Layer 2 of a small transformer language model trained on English Wikipedia (16 layers, counted from 0, width 96). Numbers have three digits each and are written without spaces.
A neuron's activation on a vector x is SiLU(gate . x) times (in . x), where the dot is the dot product.
The model reads these tokens: "6" "%" " |" "\n" "|" " " "1" "9" "7" "0" " |" " " "1" "," "0" "1" "5" " |" " " " |" " −" "1" "." "3" "%" " |" "\n" "|" " " "1" "9" "8"

The vector x that enters this layer's MLP at each token. A number n stands for (n - 500) times 0.0015.
0 "6": 546223492756378640664417610600626461918341730522446653501407421329657673480493430532359701519329635088598469412548436698337568637446565529644439531505432394608457513511348529481551535452600407519513224279435553531519353530493476569474604442467467515405757621538547594663477264554612436493
1 "%": 501433435465467626594511357707633521733387452422596590431812612369477587678291546552557529508291597623563415343626543398378486640756605498582258425531536611678330370420471490367675535564543558626419684446471511633503425344371587555677362393572510574666557655537453565664541679363670625519
2 " |": 553388484615566566680510522727604364552350975505566411375608510498448475611532402523542418684511363551488367585460676414407569562323548359662453277375417563691541411627417703583603474613598524622575503472389546418339430558292529550548669355479573482424598429568327516705596502693364490578
3 "\n": 382371608509496662464436483633463437430379764456651349431379564366515628621418191655647558492470549327503349544508599449372315529376529508413560409372538692684467511600343711600410391424440573658495582475455470415503510468271629724436638531349658595401423424696412621763528534514381515584
4 "|": 575295445381604590487509533608554411594474762572553348503735505335396546515668303595400476586293503514519459641428391478299689462407707361633351347390566575653593476649600606412629457557511406579775403640514628480387423488437526744369671429656602512433666277599440523720537693473666380594
5 " ": 577368394646539591508414648561801294639457692502499355449440630071356308649326563550544573385244617446531498447551664458518378190404525456543666360458507494644548467500462508425729494504446380550699464563522476561398329339393641542610560460431609610500483380506453481726313351513496511584
6 "1": 681281405649479565595409758663603432363432701458466549551492652410575523444615731554329743471069557392705534428620566388311351449318485505628490413369643287513476414539272442473652577477566459514533393376430451443546432476400511531458572349403660636482499487331575368696272479625343387515
7 "9": 665173519699316615640541710689627405583387497350553303521543426383601456623683564544445653410387592364557402420573289614097438528393486607289537487538477528558475319513440547316523555532500318662525453273313422601341341425629461553487695500401531456411641592279466423661399626548478276515
8 "7": 636257540705303588633505675731585431816313588469524322518372374416563516471665537536411530573439650175651399470574385582247409675423412577368524345671458401548415323465312497311422591476611388553546579302430416405406334413478475581533619498514528564476628584145526598685376467511509526403
9 "0": 523104473800331517598589595664686400663279518513699585583579516372596624511630592470434486203359546358726471409407399413377484736388721647604458437429559497560419410650387534504554394408580344617518482333391395555536267491258481437619630460554408456446507623347435453645365497434478463481
10 " |": 587310458545623525677504549719655392557441823512565444409636524528452490652504484514495397664476294459427413603457667439398616603286493393549451271356455528711557411664514676568586495599566503528679492548406587463452395563385589615447597402524613494439603425541379511751598519683303318517
11 " ": 562443422578481650583366578535740326640446649480513493447435700121372364620344397469544606412242534471485439427542560437632482244378443434632655506454514476651545516542419559452647400443482380573763493502520548593383344388426669497693523429363579581423462441661475529786354388534508493514
12 "1": 668383423556408614676358696624556455360419649439494628546498702444578570443633569500339786515072456400648471412580466337423430468296383480722471489401646305511485470570244500482592504443583470557582427357442523481527442514456518472539558324359639592388469551487580397760313531650381342483
13 ",": 402392523421671575691487555531612488447503846466692398381489589455557618634423529450544449659340441522581498457441504383207586574264404400577404452617548404615380525479530707492427418378413359632644580493488379450467396381429612590578531343437622272558496542489285495747509352650584528438
14 "0": 634217541723292647591576565575595427552304494516629534594667534411392511483666503490546613330208480447671479441416414367500436673504572677673322464409499447526473419768264571600590272419580447659616362449421413583473313488408493441632500427523493336379457675481510415689287534474648242511
15 "1": 550256545655421615624516578635595511574267704432497550522528651453570462308780512467424534429164528452736493493657443452346406711431508569609274369514583325500353501608135573533572425560625513594572343295483523581517418526363547497625430355494439524377362599375636491694306506586567309426
16 "5": 576211466855418546622518503492607489852339530495436521434521508242469592514562603519382614500310533239596420482588285468183591661531638563537562533468622395600390464611271531419546449359637362570467438306373346575505180518299550572615615398601465513417684577289492546625536378497550491439
17 " |": 591329475556606569683511544709627386560412824510578475390655542525421493621508405473510405665465327464432384598463657429425599581302500375565453339348447486720540432664509676594556447588592513523666497538398591435453402585366572594477576389483609467431608444600371541748571472710322385480
18 " ": 551440417563486640571353577557740337651431620475504520438431704115371343618339386453545570407247536453494439429556550431619494268405478443622661528432528476659540526559412561450632372445491357557760511478507550583394339407424655499686508421369569567419472446698496533787369361532517499489
19 " |": 620362459517558594729438541724563398554409811486563495379657620525444494605512434444527465706460338524401349535469592356454599544326461369621516386339425485675546454662497685619496409599620544493625541500415599453400435585392564555526550357393602462388614497677376538737507474734364441460
20 " −": 577598446440602415613321555483587287655520519389523509610720510376446509664602307512485624407321784366529427489596386208610523439468463565736548437563562401591489486460536547448568326477647600721508431627417541635450382518525756637461414392433671339406494409505623707700374651590751417366
21 "1": 634361483546374563681360699629528372407339653465501674506560778418663642453656575449401729518053472415666478471607470344378523549255457516699479454462610410518461465606167485443541491512630477584581392277478484523420416571463501459570535347413599565412421548533605356712327501662423312444
22 ".": 517333566576533448650370543743572370600418592376666333491586519284483552644417366404659544759460396374695521525613484185278522573247524428635541406397593470677340420353618654623478385452540579554498384417528377515454393417588570614452561373568588444501571564847387520652410398656670489540
23 "3": 703237486601468606587453521455610560564217611504506687627499513167538728555581636445393582511241573336664499465626470401464643711539541531795325288542434387633557460677245511432536472591631435590489346255470463503329246478346525582466539363590594579365541527598536403611469415475679452318
24 "%": 486471372371483657560478414650616466624413460380504485412781543350452588658233332548670545524258480667607429418610565396413435671698531467523323436474497617715315356357440472372608477567554559649551642439504446630513407372435608590594344402609570574706628601488421532702424667419663607466
25 " |": 598353486564554550747489550727600410642369833498602521367684623495484513629549485429517395684467351508410353555495612330414630575361525382605427328390442501675518422673471671574526420648637520527580540477413603467363415594304531544524594352424572462403573474670381532708557486718391424454
26 "\n": 388345589527531629469455482634481424495364747443710349436424587377542639630413311671655551532445540281465389546498570410334357538394538547401555369394563690680475498648365697604409433521422553683496575515440495459503453453235620760394648553386628609413397405683441644749512535550368464587
27 "|": 585243445389602577482544548622520405635482776559574340472767509322411555526684360576431475610301493492487433664429417452280661446439723389606350361394579553657581447649584576426579463623522385563762421639469644478372396482434498703350688441627595505436690275623438544697487694486685414553
28 " ": 563339361635532566513433660594781298680460682487495348415478636059379341673348575530561551404233596433513477448568684440484388187415541484519663376467520468639557442502448491434701476541460339518693488558458527582395311319374633504602569473405587598504480401511452495709275329517519544551
29 "1": 674290387653469532612405753676622436398408686456478536549511670377612536471617758567317734485055545388694536426622562344285386466328497518630494390392659309504493405550278444480660582520574445527525407388427471468532414467369498527464593349418651627473470494325577368681284481630365372525
30 "9": 660200508697319596661532710678651404608375490353559302524557435355626487629680565558437633411370587373557404427575283572085457547411489609290520466555486542558490319527451551307529558555507314676532461282322444622332334420583462546485713499411529454401628589278468422655417626555498254511
31 "8": 621247502765345552659524638673610446720346703425558357582515398450664589481610486527562546496456599346630398435604355528123413651408493569314498306652539314533404426444342525328438641575623313598467523280368478472402296474474527556535647474540427558359661524194571540702429477449484422462

Each question shows the input weights of one neuron of the MLP. A number n stands for (n - 500) times 0.0024.

n259 gate: 432576483524535750500595560517661632416315396440584552467497493524352625470619407460532578679518383528666504545666296427493653662709476258522557736532626665469528417455479356478423315327561464607504407437452493730441570588643622489535524614340517562539657441420326446602827646379272450332
n259 in: 475562500375619662478556550534700701437391523574500598510483454534441480439611436338525596542568287437602514437540394363664489690609535364551493610386682547406444470359379631368278290210456559482504363479552345677308470673569760532465534690399500490401589434306342611538763532272490384415
On which token does it fire most, and how strongly? 28 " ", at about 0.25

n348 gate: 608393558427529520494312591425585352471556522481532479537568381619359467568412511624581557519521519555607500461460596658415415437363387441621508402645443719466403567547431612312584546603559544443393480490479554577461404584680382481527572610429391373537593401569467330377458479470479505624
n348 in: 513505594435560400627490643549525539336371491373427409502428563562562581522613376425557478480485526307395531542481497465444476476412482477482405478512502591470538459381490424331492549662407453596618567663428603559445348439549551503495616567437433557594635575513434317396472251417455505558
On which token does it fire most, and how strongly? 7 "9", at about 0.24

n26 gate: 543614441472469495471537608528420428599454432491520211447538396574478710530568392522589451463449460358564439450564588382503380559598391348538437624599646454414553543552483304424615535574552477520440403486536544421455607508624382500557624637325494392571396292576338388604281609489558526441
n26 in: 538575545614375294448431605705512548365603544582416569367425538445679494551432553518478372374433614578406445639384440531202621259525641637555315518544433535506435577509475576549528560515527474510525590575383604649506470509613655532380332427611657466604564695553469362286500280500410371593
Which token does this neuron like most? 30 "9"

n47 gate: 736559577541425422598534558444497516505578495568464347463564479581472610475372461515497460560471419513436450395539609508552470510562280582597495429534568543549765397480403605492526537508457559410687495433528614623557599528394543576490437642653500561479444643438679439621482669378564447520
n47 in: 404520521564394564457563429403396500423358381354392481532440500509490449505604474433431714405326432478500483529546512577607515424548611621375520614419422500469299516488510481543527437413573487495417424464353531554455373470483589546634524421403460396422448564490474465435517402570536525300
On which token does it fire most, and how strongly? 14 "0", at about 0.12

n173 gate: 516506603439466663468497669563421390259443652425537432637524534500466545533344530613620654680644431604650380476529475343444532438522608563699465500589467544515525611591506544584624524410434503630531429491582696685534435652461740344587443701589388457649645671466584532336512607616387551503
n173 in: 576469627430421633460619500532390464183454596369468533712353426601582540438327528432518639667617338488604570401427577417431528503521568554721530448536514448491400508480602676599648580483483414594371438488523558589544477580419624384696506440489529410642480523541537585330547732622594534528
Which token does this neuron like most? 8 "7"

n17 gate: 541260556546595483410345453418452544664616400572478549355429546621546449444492513322475530689644453583606652473447419703353500535454441695596557482566687573313515541551456618458531491587667426446397388641364621521622420163494347450500470400359424406481434555417482573520399579602396557598
n17 in: 497552494465468610874503399635468431391619280509699453478447447577581392534624503539455483426319435465488437465475600521381427508556544434372521448505572443660480336526565340393588568543230469485565450512347526727407506585428417467476663575408468546591609428482489443516713461461523503404
Which token does this neuron like most? 7 "9"

n215 gate: 457625433573511483484458531448403475498417531549528614496416351500528470426453533546449446489580555567580426532404471445451468488528585619495645584592528646446424498543524551502452525445613431563300462459394592481580594371526355511599485393393420584438498437564427590519395567562504613424
n215 in: 459484532504418567419346590372443525480476483487413549525334411493546483506518505483461520489581441546544400562398576402502458555551589595618641432510498605542429426504469549423413470532550563372387557524356609541654659478528420502583593378411400513467478443553381448613378579500526509498
Which token does this neuron like most? 4 "|"

n299 gate: 609400495505434574548520332495400555421451498513523299601301370478545478581484543517495346223601479449640563482372351584459590478551558495389560610483420521563439493617657467457569422490458415396477515573412567468556483456547485359464274557536592405449550432600488510541439617543450537505
n299 in: 369355476457420485627401419487529582445531542322454317541439330529523566511422444597456426376625384525524505541513461516655524474495568491419477502483453704516561513522498378438562357587473440491379452539401480451502450631469589364465424537570482417493467484388538540463436554509575576584
Which token does this neuron like most? 21 "1"

n296 gate: 448355500265625462553514614500447281619714611438469483506299302653466299467439580562503620531507593561574490446555654646459415510371748455557580627487527619361591413620586624340388713533513763643514451503373663427666484516577576469425523500552400366544583490493566570382649396769412774615
n296 in: 555361308371590604486490544487391435608691646398503470446429402661543334423415629584524579544463646577591562487481601530541437475332752418594603592525526634380660510549510510423446723624575763758507407577401579484743458451612497419554608459407451388433605583520595631416614397819377618687
Its two highest activations, in order, are on tokens 23 "3", 14 "0"

n32 gate: 378451550360426519479413588571495536448541528437565570425374535566463652507502349493480507480515518611753513438576628460472518453525530632603589407572500510438478439476570555534398471444411505487614431540429444406381343375395626472543612406628502483448570542493468350289639320547586569486
n32 in: 546425365507500441531418634539395533517575505583517572413543600437534452378518638469447456395417608448526495515446593410316601476634478551381571473482532635470448611608490447599375452568430640441583407517473498507325438413585681420367422470662517578585614547635495444457478361533374490586
Its two highest activations, in order, are on tokens 22 ".", 23 "3"

n84 gate: 539731547556338551537514483569567447631558414560359554418414416338465468482414485474669370486514453476472414597252522486387463559538524408537633343591415609384352557615338366423492652534516426458528508635537535371397570479561566659511492519477620342598434470484598461353484530508454551382
n84 in: 624605480577511502560502435567556449610531468553429500468522385422464469577382517566607460447505426586517387602308495550398318552608415502536554412543520535416475570565380380514468586455498476495477413671466502393457629496536558625456464612450570338546493498406610507396427549543430625482
Which token does this neuron like most? 12 "1"

n186 gate: 464303540344395397437384514734448403722422520560584630752161496569656456544484553459561634496496461695551280573316493447436386540388454493628590600379624522430483460414646553474549432401483581460300695525372552466633517592603565411610424507473265614454503444363298702302511529685270682493
n186 in: 431684168542433493545578450663493442760383790504535397530388543618507479677500629520446382546406611588504540542405389472629556571372581312552486632526556631648666820500694446485731507390321526595507338465737354668609480476517610486479323634588416598504559556479386540639521536450289408619
Which token does this neuron like most? 23 "3"

n72 gate: 282503528517495534442556409590526446636502527488601377568447636455691519553511528472500616536569532641570537524544376440476457479391483507548606408509483619438615585457405383508510437563545629557520461341348576577483477444361366515498474557447358567517387562403587557600469525402656542395
n72 in: 236565519493482469474581480559428443733456484503669449529389642512662476568580462476485483457521441422492611475553373366526534512376503647560521458521527523430540498490515268476341369640610429552474618412468530512402510427394426513462559546428498522546357547459567575610414446391447617388
Which token does this neuron like most? 9 "0"

n21 gate: 579364511500485385431422267523644555635480503545509599523520380576571474376398660612372459392515334402454482367520569497588550421691536530649485456636626561542453356521630409412533517480567403558418668551623450335441557298485413566638334491514532594533456453449742561691676479567660444681
n21 in: 519423472474571460553444363430674465691474529559534521475477426700579477329426706485538389396516538424516582466427487447535400450651593549660430570645645538447568470505647428464585638546497439617530619516549510415390449336497454543503376578551474677452464505617673476560574400577576473650
Which token does this neuron like most? 1 "%"

n231 gate: 529525588694540530481464453577530482492446612522582526468531313480393477490486562550516529522571498468469547625531476572579525401600675471485512539418472448412440470500498500553556427607447397529459531534441618533640504535410437488500573590496528474508527431411424510568562600570548598434
n231 in: 400527514580494441432551444637568600476476583640575439419572522468426435416383585606494425637554428563460291649486482543619519402532569527513568578472524389532486473566588494551500498399461492456486547543488554449621543486512514475496552506529514416545500566478436492604484533402442504567
On which token does it fire most, and how strongly? 21 "1", at about 0.15

n212 gate: 518588726655488393317711358497457798398435500509515340574570406386373562494503394486301554518396491500412518514506444468580500494590573235397402509381537332431543340735417627592640424429497421455568547454620414540572500678594506488594503491570517454462546578503506455547529491453514485340
n212 in: 474610642654457412526611469544567659389439621447467364521510480438378437469493379529254645449480426570508459599627482475452566486500575279456361478500539342495475495609609612550593515324439406381505560598530483585612502622557451520556557449526428520553446654424451523495472408509470461408
Which token does this neuron like most? 16 "5"

n198 gate: 396548428615413629393512742369426503418500348709430506472600658669572585584595425688554363538432388364551527535492568532503466544573596503576589583614329506723538511319465571448564610443630457536577603538471414339486422508651594518468586444422577428579497549570341363481433571563668364539
n198 in: 603531456505484541452516409489567517489392644426649614546412222305478447408424651497517569388602660508523500371500514459503585451446418567418431350437636492408435446693629574332445429622429537584514383405535521437508531471298495544453511395601519605429468476473649366400663417467373545471
Which token does this neuron like most? 30 "9"

n121 gate: 402522436497362530600358495560552380559420535688665471399538431346719616597654528603538422468703624571481347342462658527457433513444564478461454469634583566632556482437373559436519592552593453557432363577432570433534551420523469390575643527439421550559549482401471399332511454467505428449
n121 in: 460422456582418473511422558513467413632468483638534552424535435429656467662570619552571407500684579482527399375500713606469333544534508495409460414620495617736490495376432503392549500497663478670421382544472528392490525475576437456612568521391497543539528411417334410416521513481579332480
Its two highest activations, in order, are on tokens 31 "8", 30 "9"

n319 gate: 491552508640447714376488629630430434355514533393317571377590476642407557457433440415651373369422410462515406450497557595629420480482302422540503375505341382350336705535515428506541614486543543415446525435422376374611599397549632479318410536698570462473463520467261443555559545386468445406
n319 in: 549498468474597504415457560612572476469541504459469581365555467570575578473494538489485507476389498571451480505607630574488346369471502432485412404480428586377467681502659435453576493477683493351374432512580286442599539528458495572375351427546481355409463498404419578404524512397488576507
Which token does this neuron like most? 30 "9"

n45 gate: 563452392566549523455232574404248425417408628333433479639523402581403592476494399547569282469550453512646497585599494610640292465509433531475456524546278594412491634428556630295715659592479398396668468290476416559631535577626464379488599453368587491368473391546581506370506547494539443541
n45 in: 471422439387486271456500415426508671385376586531480458471305567593334481521432461433511533497704350583604420707388376623557369505536480660605446495565533532597528444445288520450564384467495430483412575389516505527478471413555508573387456597452313563416399409570696460388450497405411610392
Which token does this neuron like most? 1 "%"

n151 gate: 503459671425559297320493581626552392616490525570599689419462573280490423631676557376713555620456627526603673510500580513500611522374560720607436425469613476378487371562329841600473548458661680497450579381500461670638427449455532533523403439516272441364552350430390381317507412628507380599
n151 in: 397566666481645310523513721509714426725442585408550636583458522447506252576622422494667494614494436403644685469497595443526602524361440416516542435494686455306676476534382570536459549512589691526426461579609497681716524497349500490503404404280438578427626400491485571411406597396365418527
Its two highest activations, in order, are on tokens 15 "1", 22 "."

n24 gate: 423591500553436594627596614492578604552438519498442479411544408451407575634571687412449579510591498539552498624530452429532422470467469511487415516484478502343506464459456426411556550457524576541460391556414577431444478575473443574527529600468500638502358529602480502563431559514519618514
n24 in: 587533492521572503457543543510400457610515461493482546558522399396514408570468528577460386518462502486608493538582537512622404560528408513509462477493465524402435597470496620448493573498449491582401581477483467402507508497547491539365560459448465545535528458491571525546447464458575416583
Which token does this neuron like most? 8 "7"

n29 gate: 403476473344480462314638593421455441497489457526660434497459445537579450514366420646711497552561361306696388446276549371480539345342511377431412421455407535409477503539512532497532550533528536624424410523492360645466393475534439512566738553541435506419424613422466430416469705630409633337
n29 in: 558388603359332503593411584369472484497678429423582310344542567581563525558303358558536633634545551456694516541449599379458497416399389218454516491456550601144579434360452516331478375534599503568403273449562391562431470362540451478628646429491369634490432635478519578417358406619544493402
Which token does this neuron like most? 22 "."

n202 gate: 442514515616452471507483509500453571596548512408637659582512511349242496615651442427489713472524401481360527489562487428429527457480530593536536560528521408435576533528496414564417481523561461504507419485457474477565531411498434485520457491450534446430339506465521578486600431502604520523
n202 in: 508544505596545467450420556485524579618611530331562612580602505327379534572662431426401729445528510453381413542526503512343583427540527604523513571437600382421527517591513369458415442442660549474495355542544502473559653493419498442495534490402556397515349453523505520565565320552631466579
On which token does it fire most, and how strongly? 20 " −", at about 0.26

n355 gate: 599526372566493530573537585352429596535577516375614354575614386556419264595449540445500575485560492515495396529375527572485295549344354333479581493567502508401606627385367555508512481481404578523404427483502566464406545603568473583473381551600493571460616493358471467554493543460480487464
n355 in: 479632551477408593522556533538425575574484451428666544446454505457486294440506579491488475402589444473514450575430430502502440371449392502538498532560394559463413463443449575447440458570616298571566436562602547500473621480662518500416439568478597550544676648491570512703528603489436548444
On which three tokens does it fire most, strongest first? 7 "9", 23 "3", 8 "7"

n196 gate: 541849449580268610364414618421337459370331292400585491602637563272731296582645356345482588315514327304398321770338319531618575334616254326463523531517412293487291530491495545514630379112535205371709346286623662643277410565702504586617513537423346531563548341415741537296330582247438625250
n196 in: 564672646703679779368468509944452592504444662822630653398380549654456509578512260470624303283550786473556666726491410482418533496715773427519454584533676459558273551394436536730473392469691420385354419397341544478580736417232212455617439349230412394577627314527456528320594294466504908370
On which token does it fire most, and how strongly? 10 " |", at about 0.15

n219 gate: 415201414465580319517542409334707471372466497254583766431586519585513391558618473589334466278370455525490510582463674414565343533564538507577441390506525461545494509314529558503240525497475517421302705510418588447668472478647456455432481510491582462555691389298697529517388458476443437500
n219 in: 650486494510441377712618616263465620493509552378657546568434752615674563544509762475510420543467666276554594571544460487626404419477706337649527455521679735610471571455493622442490525579440480554503400448564714598536475516513370450701503623384587616421637671346478490475640443432626476692
On which three tokens does it fire most, strongest first? 29 "1", 6 "1", 9 "0"

n335 gate: 456543491424386515541478460523396512459454555395524500483502482592352580388532403491478487639432470578498367525580423514615539476508512602555394537665477486508496476461462430607547563577515416682540451431496558548494588424538423454540504500485564486583512516589561560523455558485611547487
n335 in: 586344548431537561516527490523439538514541487449535471574558480515517525528542485440412485581520401506494384517463565328589557456539558458543606446540458512362461467510486470522576455583665476502439520535535597553506554426475547530596550393476456536443572592480671574515558566529599389417
Which token does this neuron like most? 20 " −"

n57 gate: 584348405564621495368483569502616453546412475512439485536476529429523434513454459557523504471504417451573453430609554450508597495567433492540358453502478410496485408584560492498532447591548583619456500568498450443451482572519469400565539572487579613473530442540452412378483634486532531482
n57 in: 523550470457510516426448538502594577508450537506546498520482554522467573574515384684428545555528348548459453440575603519595583492612352477569472459558529446548570492453492580424529406397546422598504470504592363456455566561600417414475645525544613527333486498523549581378431519484471578586
Which token does this neuron like most? 23 "3"

n292 gate: 502451547574461559630494492412570552504358500488472382479556451566438484535487578431382468514599593350468473419533527508601553490510498567420473616547558548561557523560461525517494474486512515517490409425500550701377447453490454500428588571527438562568458512453516367299500425594589487400
n292 in: 463433523486464414570575402569476611468451446463597478489429551508594508580504506416473630539566467544378425456575439547535620500550431502500519409528563438562420632430475508530557465626512468398584623454538563527462456416458596529569615574587387494447530650441591461395534403456500469516
Which token does this neuron like most? 16 "5"

n321 gate: 287370540459798468508687500522719469599456673550564754572446603441624522438394460259299378370581446357531667549522259451373785529515545380244539597592730430669402457385554534516644500389570358496358438594578448529718500592137482515511481512471336705557589361424485663385784546614470598420
n321 in: 291372550469647745507454600352600482549381523518556630745315359380292497419367541507493696298421546343639460653507365440742511523662454414602471524699799547629580410493326255445673453415561581558496359563407342463594497558617326365351586450396459393447514535433599518378577579612420424463
On which three tokens does it fire most, strongest first? 16 "5", 0 "6", 9 "0"

n246 gate: 590549548470487595553463500507467579558356415517615362564564476550363510536451468471324414629774733453398441540548510723353285327399497545542548507384341448433617465417486398405571598648497320632503529675235550421530635582774516500208718411636437410629451627598546379555487466271443633506
n246 in: 454357385446315549561434832486585366548567500368486490425569427443735597404531500523532318431307626449443465445287580434392568572459514296425584595587611581370493444422514521255635470527152741627714398452503706647390615430581617608576578644394453476545571640531335507463696602542466422560
Which token does this neuron like most? 7 "9"

n169 gate: 468706392519600518530478557380395635468467482443663371545572560583382448430350446455551426601398274360337510705602490484723447599704340516402381611585611439603416443756650500349623597564460484490615554287466322625550596518460292589503561436449565540611445404569546455555428526441706500473
n169 in: 602353419473461457424470427565438500485424517573425560446506509402491564605641568674463521345721549707503497354362497421381547477310437574550506479511352568500539563141445375636424468415526642612402460656595571611440468535473744448512273611656521443458612688445580577582566518511416516430
On which token does it fire most, and how strongly? 24 "%", at about 0.11

n364 gate: 436415418320349599610484213321527349605601608312349523511481617694569459384727268534781542805465390573641576281352660760551492574298663448690528450338492588315454518515484708354605567394395573564606556457615534541438663350724613331566546544741492531562576588512655309369616397610565524642
n364 in: 315649655671350417712533541334688571618603288660515603535486589532806554482570390333327561552511463416649500329489493611612477713360548492412444460339312674599540556525705526531625521439450592300608440621710594468463641282622772500485586538366522612585514285603475481432276447628547371684
Its two highest activations, in order, are on tokens 16 "5", 31 "8"

n239 gate: 547564313606653601459418734519372513598481612447653565497531448487519402585582646334394475523450543477490610407457464379342350379715637576771397721588500446238487438510543408766549478443374486597417475568513570664448646446497386530480443712226423593562614449575471483504360586574468668525
n239 in: 626596450643442509597469572434385528460402526640420675419544432434442578349550365411582533454572584289471579491453379352534362342595540406548535485294370497310335374446472478439469399521587417617303538497488690494393694628365449615494470556306518436571599421617473635286534425488454573263
Which token does this neuron like most? 10 " |"

n87 gate: 371459576454428537422565415512612480577517484347465604521360455425424663579480400433381461622679317571580419434399612587495500474599510573544523425488485464500443484532460337513455474358567534569402524535527718579493498536478466462498614402360473532537507363408522508497441603689485638421
n87 in: 420404555429468454488477392495586545639511408395454604555401433577495534493456428398375575693662298601442524454498619616481360548560500559546514387498475555429521487443507446594563473356473577538477480461430620484629487500509516600516575498381452607570502381375590547563523545576576581449
On which token does it fire most, and how strongly? 14 "0", at about 0.085

n278 gate: 451556539608444525552521439615601553457582567504516471477392541526439474536427568544542518573534502555513523382549440510385528584399591523487500419579625368574473551575481533513533460530368386479496534461470542680543504462514520473469478477502435494531665435260498527473624416516432447526
n278 in: 516459586413441400509442471548450459524566535578599672569559628496515603508566677504437595489507328500475511469508507613471479485577498405628597528410511477371487412500569676387604519569491551523466466434489571355581390541504554487371481525551467435535384629524586493512535484431638468534
Which token does this neuron like most? 29 "1"

n297 gate: 606509318602464579521435494407264403480468552458648517553457545516481538532553473473637415291611318428686606716351288506554497439587511563503411470599349558642517614428446619547430538541655456684631521500544607508517511584379565554514604554452591641528500561497544563315500497479583477357
n297 in: 604586527528479507512545454514553536498493592581656460605374517410624473627483439514548544336457455383517517488469495500531601518363457541358440539388454539629408395544615591584472543553596483529596464644514590363667518525391491450440482464471528619488548558367445512405748413493500493407
On which three tokens does it fire most, strongest first? 26 "\n", 3 "\n", 9 "0"

n127 gate: 428658567523587585622453615451368563664347419302497512605400559589416520368471544444452457468476586584267530474403418672385482619515477437816491514424534614422515547497612574482559486514429552605527503439471500370599528500643716651556500771358618448453497413403491581408392455533407316500
n127 in: 663593464623476513574677283418378359484442460508532473582420486585519377529524399422464479298541623484466547489363486451708325508535435472399378439422548517401522610471549582565522479447482508358393621505511624424419557725513513784557497489585630575489622537440526489544473417383540419474
Its two highest activations, in order, are on tokens 22 ".", 28 " "

n64 gate: 532466517491500496508641485541568529524603468574597436480453532515482401503491463565540554535535536499514586527573480485523495513479572541445518462528497594457557584519482567544498519461496506495457577531624478480503481446487513465625510405483446457535496444449510462489515442617455480484
n64 in: 479490513522520551507439464446498399498414525444485540483476468495482480506520487429495429441396520457531464643550473451503498479535490505497450617539531495443440474507570570445434510600422554469541508523573484573480521567607500514485574493408591472667498547544457541659606601552503554523
On which token does it fire most, and how strongly? 13 ",", at about 0.025